Layer 9 of a small transformer language model trained on English Wikipedia (13 layers, counted from 0, width 128). Numbers have three digits each and are written without spaces.
In attention head 0, each number of a token's query is one row of weights dot the token's vector x. The head spreads its attention over the tokens so far by the softmax of query dot key.

Query weights of the head. A number n stands for (n - 500) times 0.00066.
q0: 571488562374421489675431483811615245522397432386471603463542448720360685546437355597484388588267346476524676478273803416458516696382445413500678315379559484403280379387482287205633531322515557625496438205760305647384601500675644413238354528527632673662381456431382579756554394484504540401346469523396259752551353253316376436519588647481526580325432647782446402526508363479583566334559
q1: 500511569451456408520500594509545460266341441321541627451521486552460576516549365476503539615497378365353447534483465573339548643408489645570651548386574500352427338426661541418607366417280497520459573442686405500632547467495472351473444489557543622372619579519522570551797563514463592589482574446338370590407549478572582515564651298482413395486450533407576601528420332434463508380558
q2: 533563590352390567558409522623644245340269443252448721570515432702434576582458293718453279564401255418436571496266718475449585583348563585570637490400634475375434392396559407342765534338432540644493489314596346627525522433555507339286344450586676627459473568446381626769655432406503525412366434517247419731462423304303520443497617514394489486373540514579511449529454374466466510375668
q3: 603585556572510522374558755300460572207421403543563507566447480337427407494592481486435564479611612480336413522620305637407400531493598507483605608535489595484653441539673720584621309609260636456479542640370522445563349408389410604641570480513428500286648669567661465275736575523404583613615637391384635326372688655647591450440630417381429356579538477267667459469457457586424562418589
q4: 413447532341540531570500248721572543721742394423453429537494482553398584555388477532568401513352305494705572562620620374540533531663462422451357491487522473485463594471455343582397557438569604530609416408614401468611614533582545523424531500491587454678364321397503594551226436447545461410415464486462340723500390369355545545517320599514667578558404555715374441500580648432614406490589
q5: 595490449300420562611425544629500183627413394221316564525537426576431510554435349697345405474349457398599549401283741444523517686375541490536617274529644457404369421514432344301786487271453696482610391238567299673465577465585496430281357518701648463435433450440469595691573433521621507455364404436371451700563458340266454369577507588536365383403414524546625417526469500526500513403587
q6: 422560511662504527438637738280496593211354293646557469466473504331496332277581497466511645546545753471406464602536255576393590471452550532466438568481272570461639585416577738573576403586351607387519556704279619469486367539257514661714598569546373559514705716569667410419710681397325626651659540417476750294523660608622527542514655312432450383474442416351692537383418401488442523542436
q7: 495471576495568505527657354420481618669712490538574377503538461452484550481522516363568608590474520620601392548634462461507478428620466553464406481436315473531558560462570536591377477544566475421556530452490498585664595613552561523663567475585336526618570517626543533403310544476391454478605400411542572488510529509600546445507251437598463530555422568507301442516599635508500455555442
q8: 506574562661516544404542526378575581300451361599371574575371532601562529321617449577536560566520500478519453455469403708443538545371485603484644542631483500555503525742413674487567410565443631573454458765336459668412242556432673551746592446607490682463557656404506461487755507205497534588461669464600724383554517460581485480437572399565503358487663442405674532590410500398411584325547
q9: 379470577730534525356558509434512695457512561527620448319465482478474444509541673398429645497611601596630461536675355554509503334583441566557534586585310580576725524471639614668342417625382423594447538614409667468768462491383660583707588527468285497436569564629574459381472529545282494569557441459430652385446542625692531590383476353559471517562653430488585611458533491477426478384500
q10: 448539578566621557372462535394619591470367367690526487525352432443453397325383541285481583403423693681441399437589318626415469409519518588408559642548371575548624584587318750528435436515330675503541519645482656420384442648437549503707603565285342506444574413538563420389551680415403552549766495385583539442702493467613575536471512531560576582591572509441570513534445587315552469523312
q11: 473457405301516509583574296546406490697555683361510510344385528549497544673402370563616412642413385513427516541616516258620193452529380347541519482474609458632461509463410384401506632519590503421484350603613497512641606621525434298384434497283675321594422363506392500544321500720482484428444471554439404509600371634513559406581306597618456593461624518579254581599522537551616413557627
q12: 603406378497475464570357516597394301683620494503176458528562449512542456549351469503433399390599310539530512286387531604577583546369523624574503489373691334480293407529486480446401653497480500494441522363685287442444622474506322525381369509491580569581466377494471742729491411553727432444376409546463476575373323356311528398545435500592490480467458560446550546569541553449506431443597
q13: 574531531661448538474423480218553406292451459525325490513480579611510474320543449420506535513480663418433418380443383680409670526490519588568487500632533494494631503651304488526615464416485503468549464733244595537409298575346639548780553580552386418338552730370509355564595490335409591670616651461530628472497398635523497453320654402497510310490530439436741545491478416283497617439478
q14: 549377519611626485590534441566392608561619718448576556510548404688579607548297450472598451344503233444500668461691466365679182403671390395483730491407638319625370571414406567720424610588557493517521486345658466392559628419506401385583369527244683652586412354375516569584432546435625359372579450491408454563448525373426537718547402493463588531692525560570452446691624568507556424468422
q15: 492532508455457467648478609336462421690491644554606529580537319395455556524422403614497486584502425497337503443500520261547615548550468508557472482440494517387395392428513503411569571511416486478529474514418391505566708362444234653300514539505684391460466461500387463588463550619577536525552467439410340530439571657506505286440467495677327411562435654597546531513527376403573497772505
q16: 491509574774451556404558503307597503403448459568444361536523513375624421296515412430623510530588551598414509569412519585482695623390633622492362521651404327355569621666544417535595352522633442564599667526247548631216400441488560506677583526512298588583488666395494335301516379372444673626635559394482559491581585580438497419311500355497635545471431442500691614410553404344461640510372
q17: 452531384568662542344516574567427697511582391613634490487389494580545524377441555415523494534552617487702411399666290375357506516572393354357704548467409617534702597516438670684526277513580471565543772683455509488634369503438605391588724458472602469271386536573390327435629544346512535433700481482475532404469624444530488531512506538503592506725651627510357375438386604527536491374213
q18: 441559594589512500561374447468580497382472485547337471596623401525533659370526284440469443434462515500521626386479611539388724604555609408407506491516601463196494188649356311458693480453586415424572624592428506570359591515439563588535462467625503497506514433574423350410550391473539673631447579503665358644468494604337384228449563434449468658491486457579635472334524403497605519513500
q19: 332624603722515543489400471290580543284420369724441425580471581529519484314462503444424658496519404472345433355489360567396647453432610552367593576569441461534715528613396571465496323510453568408562529709107734649363375680438647583689577578640457578480615596396700504451784564393441514566636527392517601388440640473648530504283651458359560493529689398397577342332281562304440490399410
q20: 667442523436462299715540531587490408558643709532393408476729358339511570691390513609415454368441513642553573478477595477607526567604396461455567506424549369619404464506564343473467784614642305527445500334662475302437812575693375537441438383455592541692500356541331524638370433497525477355424334617541386480342422586405475345412263421602334456449509570623569520677634597532603521581582
q21: 503584583521491533581392537321588421416564408561321358637466677363629470381523379366576532404669563515485565372244693615697535512476486561579455511528633359414567549698574469297521626579399551467662421539291633600294389538546371519587577551666464545540443530399604644538622400570538497509512578486506692550575551583464511377441453479605699416467450463565620618424439378598556593450512
q22: 646653491474497559693173271640531321604480637375344442615527513454507565420562530453480293580577532342548722358490611481288557523500323450546471512526587526355470282639491500651430567444427355615286500565586351399500357334401576572487493494441559540448412638603388606676503503322544478563573446390414666443372551690510646493557608516503385512652575632602321516480368422544521453514346
q23: 603510634469531528595466444395692610529421450480654385538268246431460382481448414468627637574461544600520370682630373553701523193500415576348605614277535571621642549624466532304625701609574646551625555671323707633350577362497510642641510514419624465529564480494543580318510553375609460350689594497545460718660518616449478286456430423478450548585484487321619322337490543432579457429338
q24: 433396534421645491538605657487308471640713321475569587413385603397405590554357476345212550398464636506390347598631426438774422433643482351481630527588234592543426393445549415614578307475503541648487377526406465527578382601424416435372480421373468512657329481515466594344432606445457367391536396425599648459318527376503550553447478671459440417570682581541611311526562604430509509414438
q25: 530219412500560368574496735644471474734605573408599597478413428335449658528401292715429562641377529536300634520684448457573259434688539281587610503300626460684331511352376475526409607432448518566492432415761503385533557514740348538153386489489410430381406515597447504655417658646473428320613164643427500525342480419411630539548374504426334573356544462624715340570529632516520420527536
q26: 430551536617381355453371665352489636535441454525404263684557445515466580458410536479609537597464413457506520563434574445503474532673692608596305476347545439329527427511457642401659547406527523445563604500632543569506690701573451666570404546628453334636569485481531464617482353585572688494581478483447540448518643567447449377336649529452432500526378658514545603309551381435478489610352
q27: 261619610764530512398500640210471444450288315418518590651456592513783613347606464274423483271650640458345492404554547843340712410304689608406322611648241521439700586549577638492479424612456602513496387688320445613467259463423433575659496593581375508374624462512751439330682643372403720666701721299367777387616414593624327326341775383430554348585654258336666586500388722415413531380550
q28: 385668604816627733330450632247613437442445369688637382589329631496460379244516680379446545526427616410389459518545429602391488450567756565402421573517337558492627488659338540438874317597523616533839555609271477614235376588552663542646726529607424622496551669379560330108568339375508520394555684433704851382578531547508477513271671508431561445442546405525645529331331275268461564522363
q29: 427382303445503590607497399601354494573736721491607652413560344456366561622450385656491521418422564533527458402698392455417503414595409342355439449606361674550406494456481497567349529485569506740434522685422571401671541515605497474414563381465568514724390454480338531497413519524444545461500523480532423452487614395398545590443482632438365491518568654433597367694583719439534303378369
q30: 651530778287454510451479676684660352609358635490403460376482613425362233646611487478535579655463510346569473418397546562395565528577604480636535468354590695503472426483452540590528500439310507472479440370510552739681464351343606399410536840443567497434592410379574529515735668483643514507414625451434402483536604470556494914520514603561357484454277351355468704468432328518406548584578
q31: 532467523459497484644462369433410479541493639646337529587263480535592503386569452532604503564297479365476358548520531497655641634648593510436541503553638490582504500579369448422650774487636624643714595552561697696554560690464584532461518520625402604572393456333291634309570525257475507483472517636656577605461635533732567435375258446232648597510564656449687310341680447493500528342417
q32: 476426430353593355580544515727504618673522529451636612169534396578316707715377534710389550492378376597561389543669670353459357309515408396361646330313485613584343535350630347678428545319596496453362429471594517437597621582661338320189481325465474483465272467503454537519489473539363468325545267576417582522420496399268554569623496629446388393441544705587436470775461585469534410573567
q33: 580486646338381459467437583525279551638579580442362415558349374558478416316546447469696341562558557515538506411462629603492430515449707485447426444381716536514433543500329571396476688578618515479573534413494453440588383584460606433478571654417415458494418562514396472538476478295721585415469757531446407571544408497533597582402582316541465385419456333586537473338430509355392628575509
q34: 482522559332411488432364424477525526437395398431320490595503551411590347497453488456673455594400510395487497479351715614388589539309544620702429614450457339392540553407359472445359336566327497285447648435551652583405387525324437548657610670568333405571637506394522523364405419481370626557304570442512453376591483479451428446485541247649520491422252396564457604497509219493341477608619
q35: 291520500675731500591406443309629380590550300433568511482403569383646602454500625362384369493620430620483267280445458483333510399357645565285382360554395378530319322560541380601448605625572507580635415489366510354339291557500644626551439320577606497566372528366712632339649515709401435626457421348523619514587674583384500302533497568452643644402558553369529493563395342345490522270422
q36: 384411362494441568381383352528625438477749461568541649463630437403490550657359431615336612627508601578515389461503574497517683534549420497573579523556351396380450612485467343573512253586555356515321300552533492669386446500644353272411623406635565590573529412486420616397484436453520485332283487581578449491324542477485392626560398335508500440488562544600475281581464388400400631548524
q37: 461515412588601514634419496773481663566512492467468508453532281539344545406172341680334455583547424658474666271496577365421729419519371377510718475461904290445699625280200365451451468761604466511242578693361383573718563500463564226564409405427383373536500553496308492496461628422619567391610385453413266508444386376577603572239650515444403450408507493405504357531552470512578330576571
q38: 710586563536295497411324497527671533504460503548480309621469506564443368416554733332633539709538289468620500574393656461581510596480665767547418614395664302348500430551386522411533574692519361549682547480464497597497561590472487607699476507497540491472656805596494547538382438449479594481378517746284330409569412594553521479475571361509562584454503459477466447264622388587466581676651
q39: 500519685572623696456399624284453484162467500527562458713205698340759357271485239274565615463713668524468536668480395512500626496504651480503564496475446528326619423465255588528432485508439669388582525621203530576547288340304480777621579696638341496374523524519609677394553668445680504598636470086553613377567556435577671551185603484615483394641537557357508435303426438313537573584504
q40: 542490383357450272531434525525514627658532517631539265546536610685306564629309592609577531590159444521644682414620553486477616573455419415453507552468677403634472493473411241372679467585651361531525504419507535699421647500540521390576475583493458328789539635454271489335347540351586425357350448543510216466544263483560458614295500585388504566514506629635400535329619534570591456515598
q41: 464407275461471275522442807573547302517360653525642578631391528700390509293441470554474446540375519484408443503601591459400494503658438494598529533510566526518487323340532549545414452438376468443438428429519435619538394407568427473323500551482549506601230755681379467237729537407620613591394476442400350608362480534681539524299557538462527551561440524557589704602466547527554374365587
q42: 443331463354480393672672373604291415538753689575463521447406379500424645577637433568385311352523458592494516379522595516524421607555278222390448301427544393680341553612512383349474570516585532477570235601541539463475497462543525431328627490515530442611546365394419387551569490600476611421560427589614528567619462398399482354706392557575503497428617568545577408362563487390702524744610
q43: 543646575573426688385469436220551463354357510586247561537468634388814262441736505331674490376693922408443680461346400716441664521254586597699516699527214578580585344865514818396536510617313437469350548600222785604428177399290875587836629568630341475217747640451682430363734588318638260694640872495742977305549561654568384566461766316596478323615548321396468758268261500373476666588530
q44: 221496732623644525577323780425530554327298515563401532527709673594722521148401406384693617667676492459383541512368639391428432592473489661633519468492532496357668662394427402470671496500374569477676469361330557613391484500262492585579598557442372558434601416730589716625520448667458470496583506181500440545572577682705628283393744541532573468519344267386634558493437396545727542372452
q45: 456615608516477479567593731371522487407399614519298703725275468572583699387627382460730348357588593557465475421613325500419352684477717481429494587431447577639543351586485482500589542441440564529467624678620455692336437609469434500260450542494484439408467449620727461692484507578383478541553371564515640506540633634451565466440670497503314452619676470424665565579428627510595509470494
q46: 271460410528605529355389734447483441433504565483543733412479276437319563490331546604127622389394194541411469452530497507387439555649437426409534516458389438642528633394491431524746413352419383503433430636497385362381621557533503433375418246520567601457327665432450482214623634507324621510589390503382473517388658576469519431494459585211413565372542510425645343563420567350442359507547
q47: 517539637434600460569452477428585478441444482334436681296764561574383447462405768618367532458452500593421331441303787464414529244416454425472627595242368624489303430402576597500439517468455471424302455301629493538428700553594270442424263297469541687437521253657525586676623569712387496511245369648331457550386581507415436515527579421268435514405307399511358515526642542697419364424684
q48: 580521545747526487384631641436549613617629389591366439305541361526387305462510466598372632646328572596361560512329456436558372565398319549558496608570466424538489441479546317396711463412561457281500227358646513183489582567292649275519396468472368455607480518503598485435445492693199224475541512459634598382515435304339349458564333550497492456358550603805634653441391458481356612443634
q49: 314425469574658516327496595164600436412583559326529690658438563525822677587646510507361476522665595413354476640535564451321521486418507410497384421721332560561482497558687352546682404620277415591514460589552431439434442524459417513467307465571453436281473381460650522571496456596377500832569497493373792368400643567785585496444614580500448533440539339318522646580315462519428654411507
q50: 545559553448572475463432528339476472477603367482393545363427506378493503384459621506231449722403335410497566336446611437586593491475468333617445389431582332500278414368478398652318555554615457314538453414313647442578494550597554543278339317626562491532376685540462516429459532450534452560390551465491527542334506232432645333400455608475468419488338587588641386464426524639543583478485
q51: 556503337276196403412303517486526380705534366592521425483633540517395559564738564691610563570449372643724347391606374647459440466531683646402368737351388524516348542409494681301594583431513530419334445630770516516267556543500523336370441497429572484674513473294490503415631592474416536523403503580413484523518277584565406603446553443300386503595450574571417541420381497468440660486635
q52: 472574487497639611510530555414493493532574642503569591571538710517554561304587531340375523673456500503240461493654574398422484293661513705345656447619565607689561535414412459546583356429324327401705568601388404506615510594494588444465606364570361588214494606528506561476456486497357373630654461431525610395643589449423611633531353611383423278651559339398709359527374690479645382605526
q53: 544401477170601519390438401525460517448479659424779590462673466605721444494589481421413591550554520524388625562725573386352336335459315517404555478514323733539661391520497679721534455370468586623325570724567462291665525483553601490450521514579472341343710262551507465514437478347456403738630517526425460530436438539476468720638591624465439391421627490629472331484443626619312478568354
q54: 582537480486605329493552684305557427426510371387390511507592503332308381370632639625320442336467462456442270702500500439655497483545745527555503382563518404434532576415384327145493600573597552490732213289537602637544472653497520567589277503625510565516468592304500613413482604440428507520500523542445246358227409412379414338436406520522626419421436399483588354519393503493379603313647
q55: 524621652645618387490603503540516565552457369565493463618410595645469794497323697406520529637509343655586329290364575465476541584461618497549484296487667297386605624491506497478439388478506526356510474364620497574443517787599560482490480388518850604466503570554484464466470308537356459254325503433585478649527456362562515537566396491613744561558464393545550539515462562616512465281462
q56: 692540560556518407247364564568429290500659538242468463496543411514515503507634507511514281536604261636514520381405717582464656810322460436544531380440425711517567373709588398707218533483654229476457528490572429520285504507557483513496589414656616569467438424389480447635581529335696398524261526530523409490395393540433600562600398537449551578503477513579425591277685517537436241536537
q57: 417517577343301538323420482522673496571415503261461423581536483344616405725671608627651576511666674411469473612572588414337541591490500619562323484457216580243717772357459530593514291642556427476561447430630390609445547426467332600500575562463401398464612424500460582533433380648475449432436308296378615538442433656567458606617551585385559624437374569576378412509500365276306563657294
q58: 576460563276342443355514628493497497656573381567425329822649609331293560546457649399584368614606716510432385426547754561322520465320646547468321490398521479424373623513538562531398442802565431575408539278686529536578596380510297474393599586609395311484461517519776511590518482677456426564373416337422313425439504513500407616629574514595435451510401631698249573428353467507497538514500
q59: 616507510552145776409500618550602352620539283520468423362504565557384506262413749507352479648601434432514414444404377336477391748458661680447365484468518643413379577310408483510534238470543437212525614665716477527562633436523534519457493465330613374407651621360604375548550332615560439411625494474474378452711470490440455416669657473330456523416390507621446591506466301544393471504456
q60: 577553658383325446471485616677518655421448496539447369582440532705574483642521634477717342500580536375500686617529570550315368946280493418525573585407523511343362542465307688660348524301435431221377630408583510375529421302364529412379391718378345358538700496438549410615537420496683414632691540628427624575367446497478429607800532493453416476617341531598305644480511482477503473683376
q61: 597518482365446541526598496578515379540591615692415571328306585404295315706554465433432500776417590375467629367482178371574585643681366423583549371504543433532393486489350779347522454390412553410623446587400399507717457424331677462519473754511462749593518556331388323532707476718473496577766538518489569737473711250595420441546448459576603504526218596589357515527686380690427275496580
q62: 303595514442818637507733489406557522398647435679343676470156432385531573565587449557386643485474464593350532655632398422435571504860462341316464432552324598601644584694744486486457381334391587478604385599439483507443597486545482733669560403573452620538445305367430437336393511496513468504664497462493669396746569445595638435388440603640443258540439548540578474497165398450557484587419
q63: 385527419672535555494472410345771481544456383452503490525449494500480511447473811146443568377591562448482518583665412525251378406365449610376379509612516463386522632461554637466420471497471497494481611594537359461448465430524580532688587336545443408277597491655503474310621389573520494497574526506426551310350493583497462592311625424540513623538451373420314550596564750516410477474494

Each question shows a short text with each token's key, already scaled and adjusted for position as the last token sees it. A number n stands for (n - 500) times 0.0018.

Then comes the last token's vector x. A number n stands for (n - 500) times 0.013.

0 ",": 261347410323557695469370640271436419576686317517568511648619513616654566239453615653571344565536464798478467360581733489462669955660432361472651662420454635533585515546653484447551481454394421
1 " including": 412332631370438612483396648431458410535709337513671576655623431639612587270419665587629230580508435846531395375424744491472609883596493438450579687392451638459568537583614465481587595414363426
2 " one": 626507632532420512549422573537532402483594475473588574493623431633543636461393580604614390490460430650599482315479687574402548707564531384466626632427479635575564491573559549551603445374487448
3 " year": 682609667556402500683429516559522413404592404489572502516609423618529605466451655556575347589446463686567461283426653576419652861588504331366631613494526500535562453542561535506588521473516439
4 " in": 500690536688358457619455627579620442413565387441535609514720375642565614309445724666554337565434478781498379239477723601390679746550529533464650503523493601569635431575525471527581577341405375
5 " the": 438515482538472495531513496571563609463545543444495581464651416563604542497393623669647384549608371612567504348492732645390588653503655448487613565512506526574526444630590638522635518425382398
6 " Pacific": 456432392537491417557534460482586509455545508481499547563536451577576644495488552571577493493431482578437448374562577583405585720493547439510532597531471421709544464446479560467527507521587443
x: 586617546534599420471478510421443465514507516596454323422421565547485522465512507274558481583457396437525411498537461548514549491501702419569328518376426491503506522451559567384517434587558519526445538403460464636425522447508716485631558519448524590643509512481579538572581497502533552538491837514583631618496525525540497591380388530530410495516555402575450516405495502541533606556538
To which token does the last token give the most attention? 1 " including"

0 "2": 568411530345520557455384536530456527577513378526428421521512524636620568413516638574472386613436431654567507397533581559358637733544562347418709619483594539470588455510503585581490556531386472
1 ":": 519198661219526684455249553516434472550615401569549520573551477699615593295482705596467327596430430706502433381544630542364629890500484232439611630443522615458544591461425595586541510555460485
2 "5": 666541726561440575577360559552457449555613402522474561595533550685632643356532670518461348612427435765458429367489570515411641894550456340490631686440491630529596503504462516581530496505414439
3 "2": 490649605670446516614447519604497477579540412489422482529513544653621657384530662528468382607385427703528437367524569564372680790520484342482674601485514601534629425525506578583508554548404512
4 " |": 483686525747313459761433581573478352466663326462580478545612435692589607315449782633554244648532338744644428364529743572493727861602463197397629697376508686376507511531484598618609657619292453
5 " +": 217647300675320385690561545616547437450618353489537465459588511651622627332429720584513302658403394609578384366496652516469682776589476202463735651461427660506595516451445588586559439598433507
6 " ": 324323320487500368624652455548558414413510350443611487422596518538470608437531608493489406566411456677511380407468594444552678899579379168408567577421433692450611500498571479589556406446535486
x: 601446541540390563466565623453531486410538454537490683612587481543634431439445738397523576550531456569548533535637538508499423507496500543531454589397363472482590456456493497489466501600603510329572459608401406491528436524451593620641467641492359470396637423460612491465590486429390404547518570643404680393542524438519539416604539534545480517428493337502465520565576511436356552540398
Which token does the last token look at most, and with what share of its attention? 5 " +", with about 70%

0 " ": 391292512367502599498352506561372417535601404603675464517578460564553497444467594555605424533374423718499422471503605499507674904587369190513534628389522631457565505502642465558521333355534410
1 "4": 682305681350428638524297550519363408522685426571562470575529501622570519439445617506551397537360474732467368416539571470552635881572439259505650688374456592538588493521586435494518343451547424
2 ":": 821304853371386723581264534492373418510651373608564531582545490657581604349471668587449349573399473676494366442571587533436675943496407203530617569414494607403560617394505544573497453544544493
3 "2": 587650608640424539618441523589479466549585366472488481559542551661630664369498696500499389590427430713488429386482571534413698856565472322495643686467524610515585447522487522542491533521426458
4 "0": 361614466710405500662489425569461425504560403472465483552556472629612641359498624540490356563369460699501422368521628517396605848510451298447682665505569583549603531492476501589427440468437485
5 ":": 221643333758333378742532475578490453469587321483538476522619460663555655312502690568456343571396451691530427427557592562378635893513454231481668663468524632382548544449407605599457497531444509
6 "4": 469349276452480392627588426570524417462605441478462525559574498638625652374521656503468362550392453738434446393484596507418599882506486371458704688495534605513631505472447491568501521461421453
x: 543462604510531563396382577410424610492537494475491467516574627582564501495325511449571581466532485553615516490303548553672480532487583609611359558476469377429535623424438488651463477721446494395551607539526562577484449575574569516538534481537527500372665529511669598476490637620465434446452670520507678454551580533590373557597491431553600491551488378409459563416424472473470392604441
Which token does the last token look at most, and with what share of its attention? 5 ":", with about 100%

0 " and": 384469416399542638507423604417510471572620477443565552450597472611585555409430548644529395573504467642557489335572671534466678695553545413431597567454414499449573439573635478460459486520398496
1 " the": 513437524468518528490483565514638513521553528449525595503626454565605512519420614628633408541599403584540501355508714623401594663492639456503597544519494513570536447582608628482635525432389414
2 " e": 590518656482392593556365586506576433474534504539519533566574518541525665503560622511559369528507474539506524354514546599376559728454507474510652649454503497540580427521419510542516506571548479
3 "mp": 453491545482491527517510487466533502511502475490469471468527599361421522598592445488475570453582474426491516400486412481484441557492448553419470496471425557478550517517475370433457555500634469
4 "ir": 581534468531469480599417433491488428493510371433597576518624375590395519517476539575588394568486426573528488411468563512516445725471591327399569523502520518450433544576482560531515434451531437
5 "ic": 424540411546429471610519459497532578492483555513465503495547464547506499574529509528582480470482493530414414370568522518569563653418585457505519607507465450584482450498467521415524475519565424
6 "ism": 406467336562517390590584447535493491467433438481497529455528435593521550513485567514537367476430498573514361305487670595436586777438573377388643564535502370516558538544556585545460476483547382
x: 587522563492440566498385462500511385503551433487478441456549527491532461497486470487600460587478465542498486535427433555410549524509520632486520553463492453512567473573491453333487650450572523512504525522586522554440360513388700474663593548701464483520410488399396554612583337422436511460422869512493586586477480478596372571527548365497551470428435422456486552330573508450475540591489
To which token does the last token give the most attention? 0 " and"

0 "S": 474442476359459574512485555649540564420525594429518486426548461520541557562508526471533414421450505513477433430494592561399529765422510283471551602523502395575547533459366545489503423507525525
1 "m": 493491487410487535465466508555489494554560577466541520425595442525497523489451546583464371485458523557553477342449563549330538619466509366422539530531522410449485567552380523444461456462513519
2 "ith": 596437661433480499518392529558468506469545526484536491521539455523499553480525530552481389464516571585560393345470554559370558704465493350430552578528526400532507486470417478381432444530610465
3 " employ": 565548619600411473593494511599538558382558480514604507556516496581469573484509619495418427462500513642462385415485617540516471768499514352398531553484412427468513538427527543577402443337542497
4 "ed": 491617547663345469625447615606572492407596462434620514578610413730452565370354640641503303599344442709534371372439698544429609819546521398365708549515403513421460486565553574621427459318327450
5 " the": 432517502537466493505509495558550621467541558447493554457617434566565541531389606653621405532597385606569489385512732651422573655492647426465600510521495543555513413609624658531619515403354417
6 " now": 446461354509544396534547477542529516407571471430549553502560398613597598520417662590617370603504411673558509319417622546405575722576565349302583588559486562514548419501559509557634615496466487
x: 660515529514502527500566468572341421454541540541478557449438597550486525489552525463627473369600501490535447587548415455581447487445497504635496567534392508377628562574535597487664595507541570427443487548599483600440471469442466438477542624390337576628556642493543448517638454482412575454476787545595576543676481572630469473380514559638541525528543404318483560596450504528579505443616
To which token does the last token give the most attention? 4 "ed"

0 ".S": 458384521448439518521431471613541539473453451524420576358514439417465522627596420444529506404514553474432489436516492558473471569431425414568485502524493505519526413530414562448538401512540505
1 ".": 530379598398468585511398490625506523548503520473483571421507424587537600478556479540525445393482497584484535415514544563404582685459463397502535584487519481495500405481432610508496469435439424
2 " Navy": 631431693456395564555400458628477482442582483498482554496540424577515625513513520472537446463435471598471439392502632577445569782493546386470610544444544425583505479451504566523538443462520445
3 " from": 692618657540380572558392643485597430494607385502495557492674447628536582340489631603505399500418469737512429374518642517436642723580495432512601496461498562519554519542524431533560509378444451
4 " ": 467688524560464442566496430489503438480585359504551550496586423548488545472516510513570473557512431710462450437474581504463684836615431253494482549421498583507549443558601406511531356406489363
5 "1": 304484426531510428538560447505494443417502434444445530455537454598475495494495565480536416497485461610475373434513575471519648707620535363518557644408468561604517449585559416500505312468499361
6 "9": 252340365635411335663589504508586371432609374416545493493611444620463506454449508592490451521453496644512383467609566523481669811616454298514598563408455630503546516480563401480405324442503466
x: 529426503530382387496432664327398367433392513581355546427409536647692424405486487571383549436591620470512585613677501599552654559476683561487588546477527438458534439420566642445564390464523655579479455445370603346562409586405499551600508472569520485588524490502546452449648494530493579522512612493396507481517559419571495546555609522530486410359453507491415564636618508400481490438469
To which token does the last token give the most attention? 3 " from"

0 "3": 592381611364517581479438543593485543500459425511414557467553523579521523585511593528489380539423480689531448430543563572352587736502573341529695633573555482531607513523422488536487491541418496
1 ",": 553254565306443722514334641387436439545630282491542510592626490583628534288509617645523331597479476771467493398582692486446646879641435358472673636443499653491560538548570526474551516492345482
2 " ": 703425662497411476571453468551470481475538361569524534499562531460588610461548530484584441640464454654436429460455567487457687827556406283536502573413446675509608472504551545490589453507471423
3 "1": 542648518575483400526521487522447499463463440515448535484503529576537527450516567448553402586411501613447409460496541468477586647572493394526532688408462578576501433573540510462540363493478344
4 "9": 431765591689354458671479479530464375485586366472502467489588481592507488460473564564510402531457501650526346491612567537480672782591436326517598626389463673493540527473524464485439372488470439
5 "2": 329482389672437413623552447557458397508488410458456439486547480522508531455507563550514459506397523621495360443566591461438641725540468390507682568476453618523582421549524454540516479537436432
6 "6": 531392264483495326640628433552438393468559428440491446497581409646602519473473603586530377535399480715552447399545684543400623778538532344423694713517517545546584470477476459557516498478357420
x: 462489551542546454520373595502445467531420476541403358532574596438536498468382508455536520518581537432544443415366481691484472568444621733705409580499495387434501555511491534621581434570555488478509520453525596498404360505523557500500678618514473563562632459427532541552560418524465532382432711427576625577490570437452426424518595482703583510503265450546491517495522520536406544567588
Which two tokens does the last token look at most, in order? 1 ",", 6 "6"

0 "ler": 390386457277535637477386512593409572478566515525515483513476407637501562455457549488481371450387452607514352337460693584367601895479508309361633572509510352521534475481492582462463405479570477
1 " |": 473305578303435650523331579351334390520709329550629418606611465723610623290378785567653291621617317794635375303466941532552681859634407179374605636298450636449540490566619489550648545561345439
2 " Germany": 710431684430360621574438540489469400484611416504569511568504472644664647337486597511519421571416462798516448355521661591409671864538491276435687609506544471587596487475568533491543469445507441
3 " |": 675597695563314539662376625441445325479682314519638445564624463685597635332387817594610325608605327785630398284511876544529714851636438130343625651311492613458538511550596468561679540591397419
4 " ": 445773516655402426634526501489486382442563351512605479502568493543604646407445608498566400634424393759512394386458710480526741840624377130432581551417478673476645453515654500591622425435439456
5 "4": 203519371654415343661556561524502359412588401499504476532541506577600593444455638514528411606338492733475347420522627460553714772595427271526683616444409646568622417504588443537602363436475454
6 ":": 089326187651417216706663529552516347371587315494530533531598461616568634347442680581463361560409471692493361411580645517483739887542424188543663559423468679414552573423534484572559415516531456
x: 566507459609426548530592488457457614302413536456468579536684528686612415503370512544512548505640591478403495575482486448490542520453683646554466568520526392489548488367569384447622390381449522518546391452495432588652493552372647470665308577572386496493562463460576513564528502436391640595465503439405548577517524429575548621520610413450537485551549406477452517690540499539448598436392
Which token does the last token look at most, and with what share of its attention? 3 " |", with about 90%

0 "ab": 486462487446452592488433530568506498449507464491505528455510422575453516475555546471531434488468489511414454356514649571368561771471503415432562543569441420539531487551421565467472408501567469
1 "led": 550355562363483615470397514514492520457549460487573506503533371689473501359441620528496292552382449594504369359448700550380630825523482349339650612545508346454490575557487644555500476478481434
2 " through": 637424674470406636550390663396540420454691370470575515622651415695606602209418705625595281603413476743528404329519692532491663794573493471461652598482506539555623467602603465578531522348386470
3 " free": 568643596599380521658431619560595448358580482496548466570564456584517604352462632553564415516371501571445399301530622583558556692508529414469641615456435477619565487565519516592514413402598488
4 " ex": 432511524543473483549491489485467533399479525518529590531583480538500627481510614511558422498502445560472490336565554518538442612508483486447531593403517607480540481552461504577550562485612591
5 "change": 433563494642412418603562479585477474398544488462531471550538491608542639491412546531524393497441481578456425346455639570507587842532536423436615614508480416620577425509568540513476467417527411
6 " and": 440507468587475412516522568558498527444647502412575558445582348697540536406341600673558288597479415636583480334532681545488639720563563384391616636491446483453517418645593480498501482492376480
x: 555424518538459692489381469574464388415395518525484486476389347433436523470557518398478506424658561496557563649324499501724434588532562487568328427482507534528444489532488577454705577377578449511559569475457473442505471461457429537480464682435524549623412562521432651562452424516481466410617746428577578552488359529487565446539549467470473533609474469530617578617557499415419510648476
Which token does the last token look at most, and with what share of its attention? 1 "led", with about 40%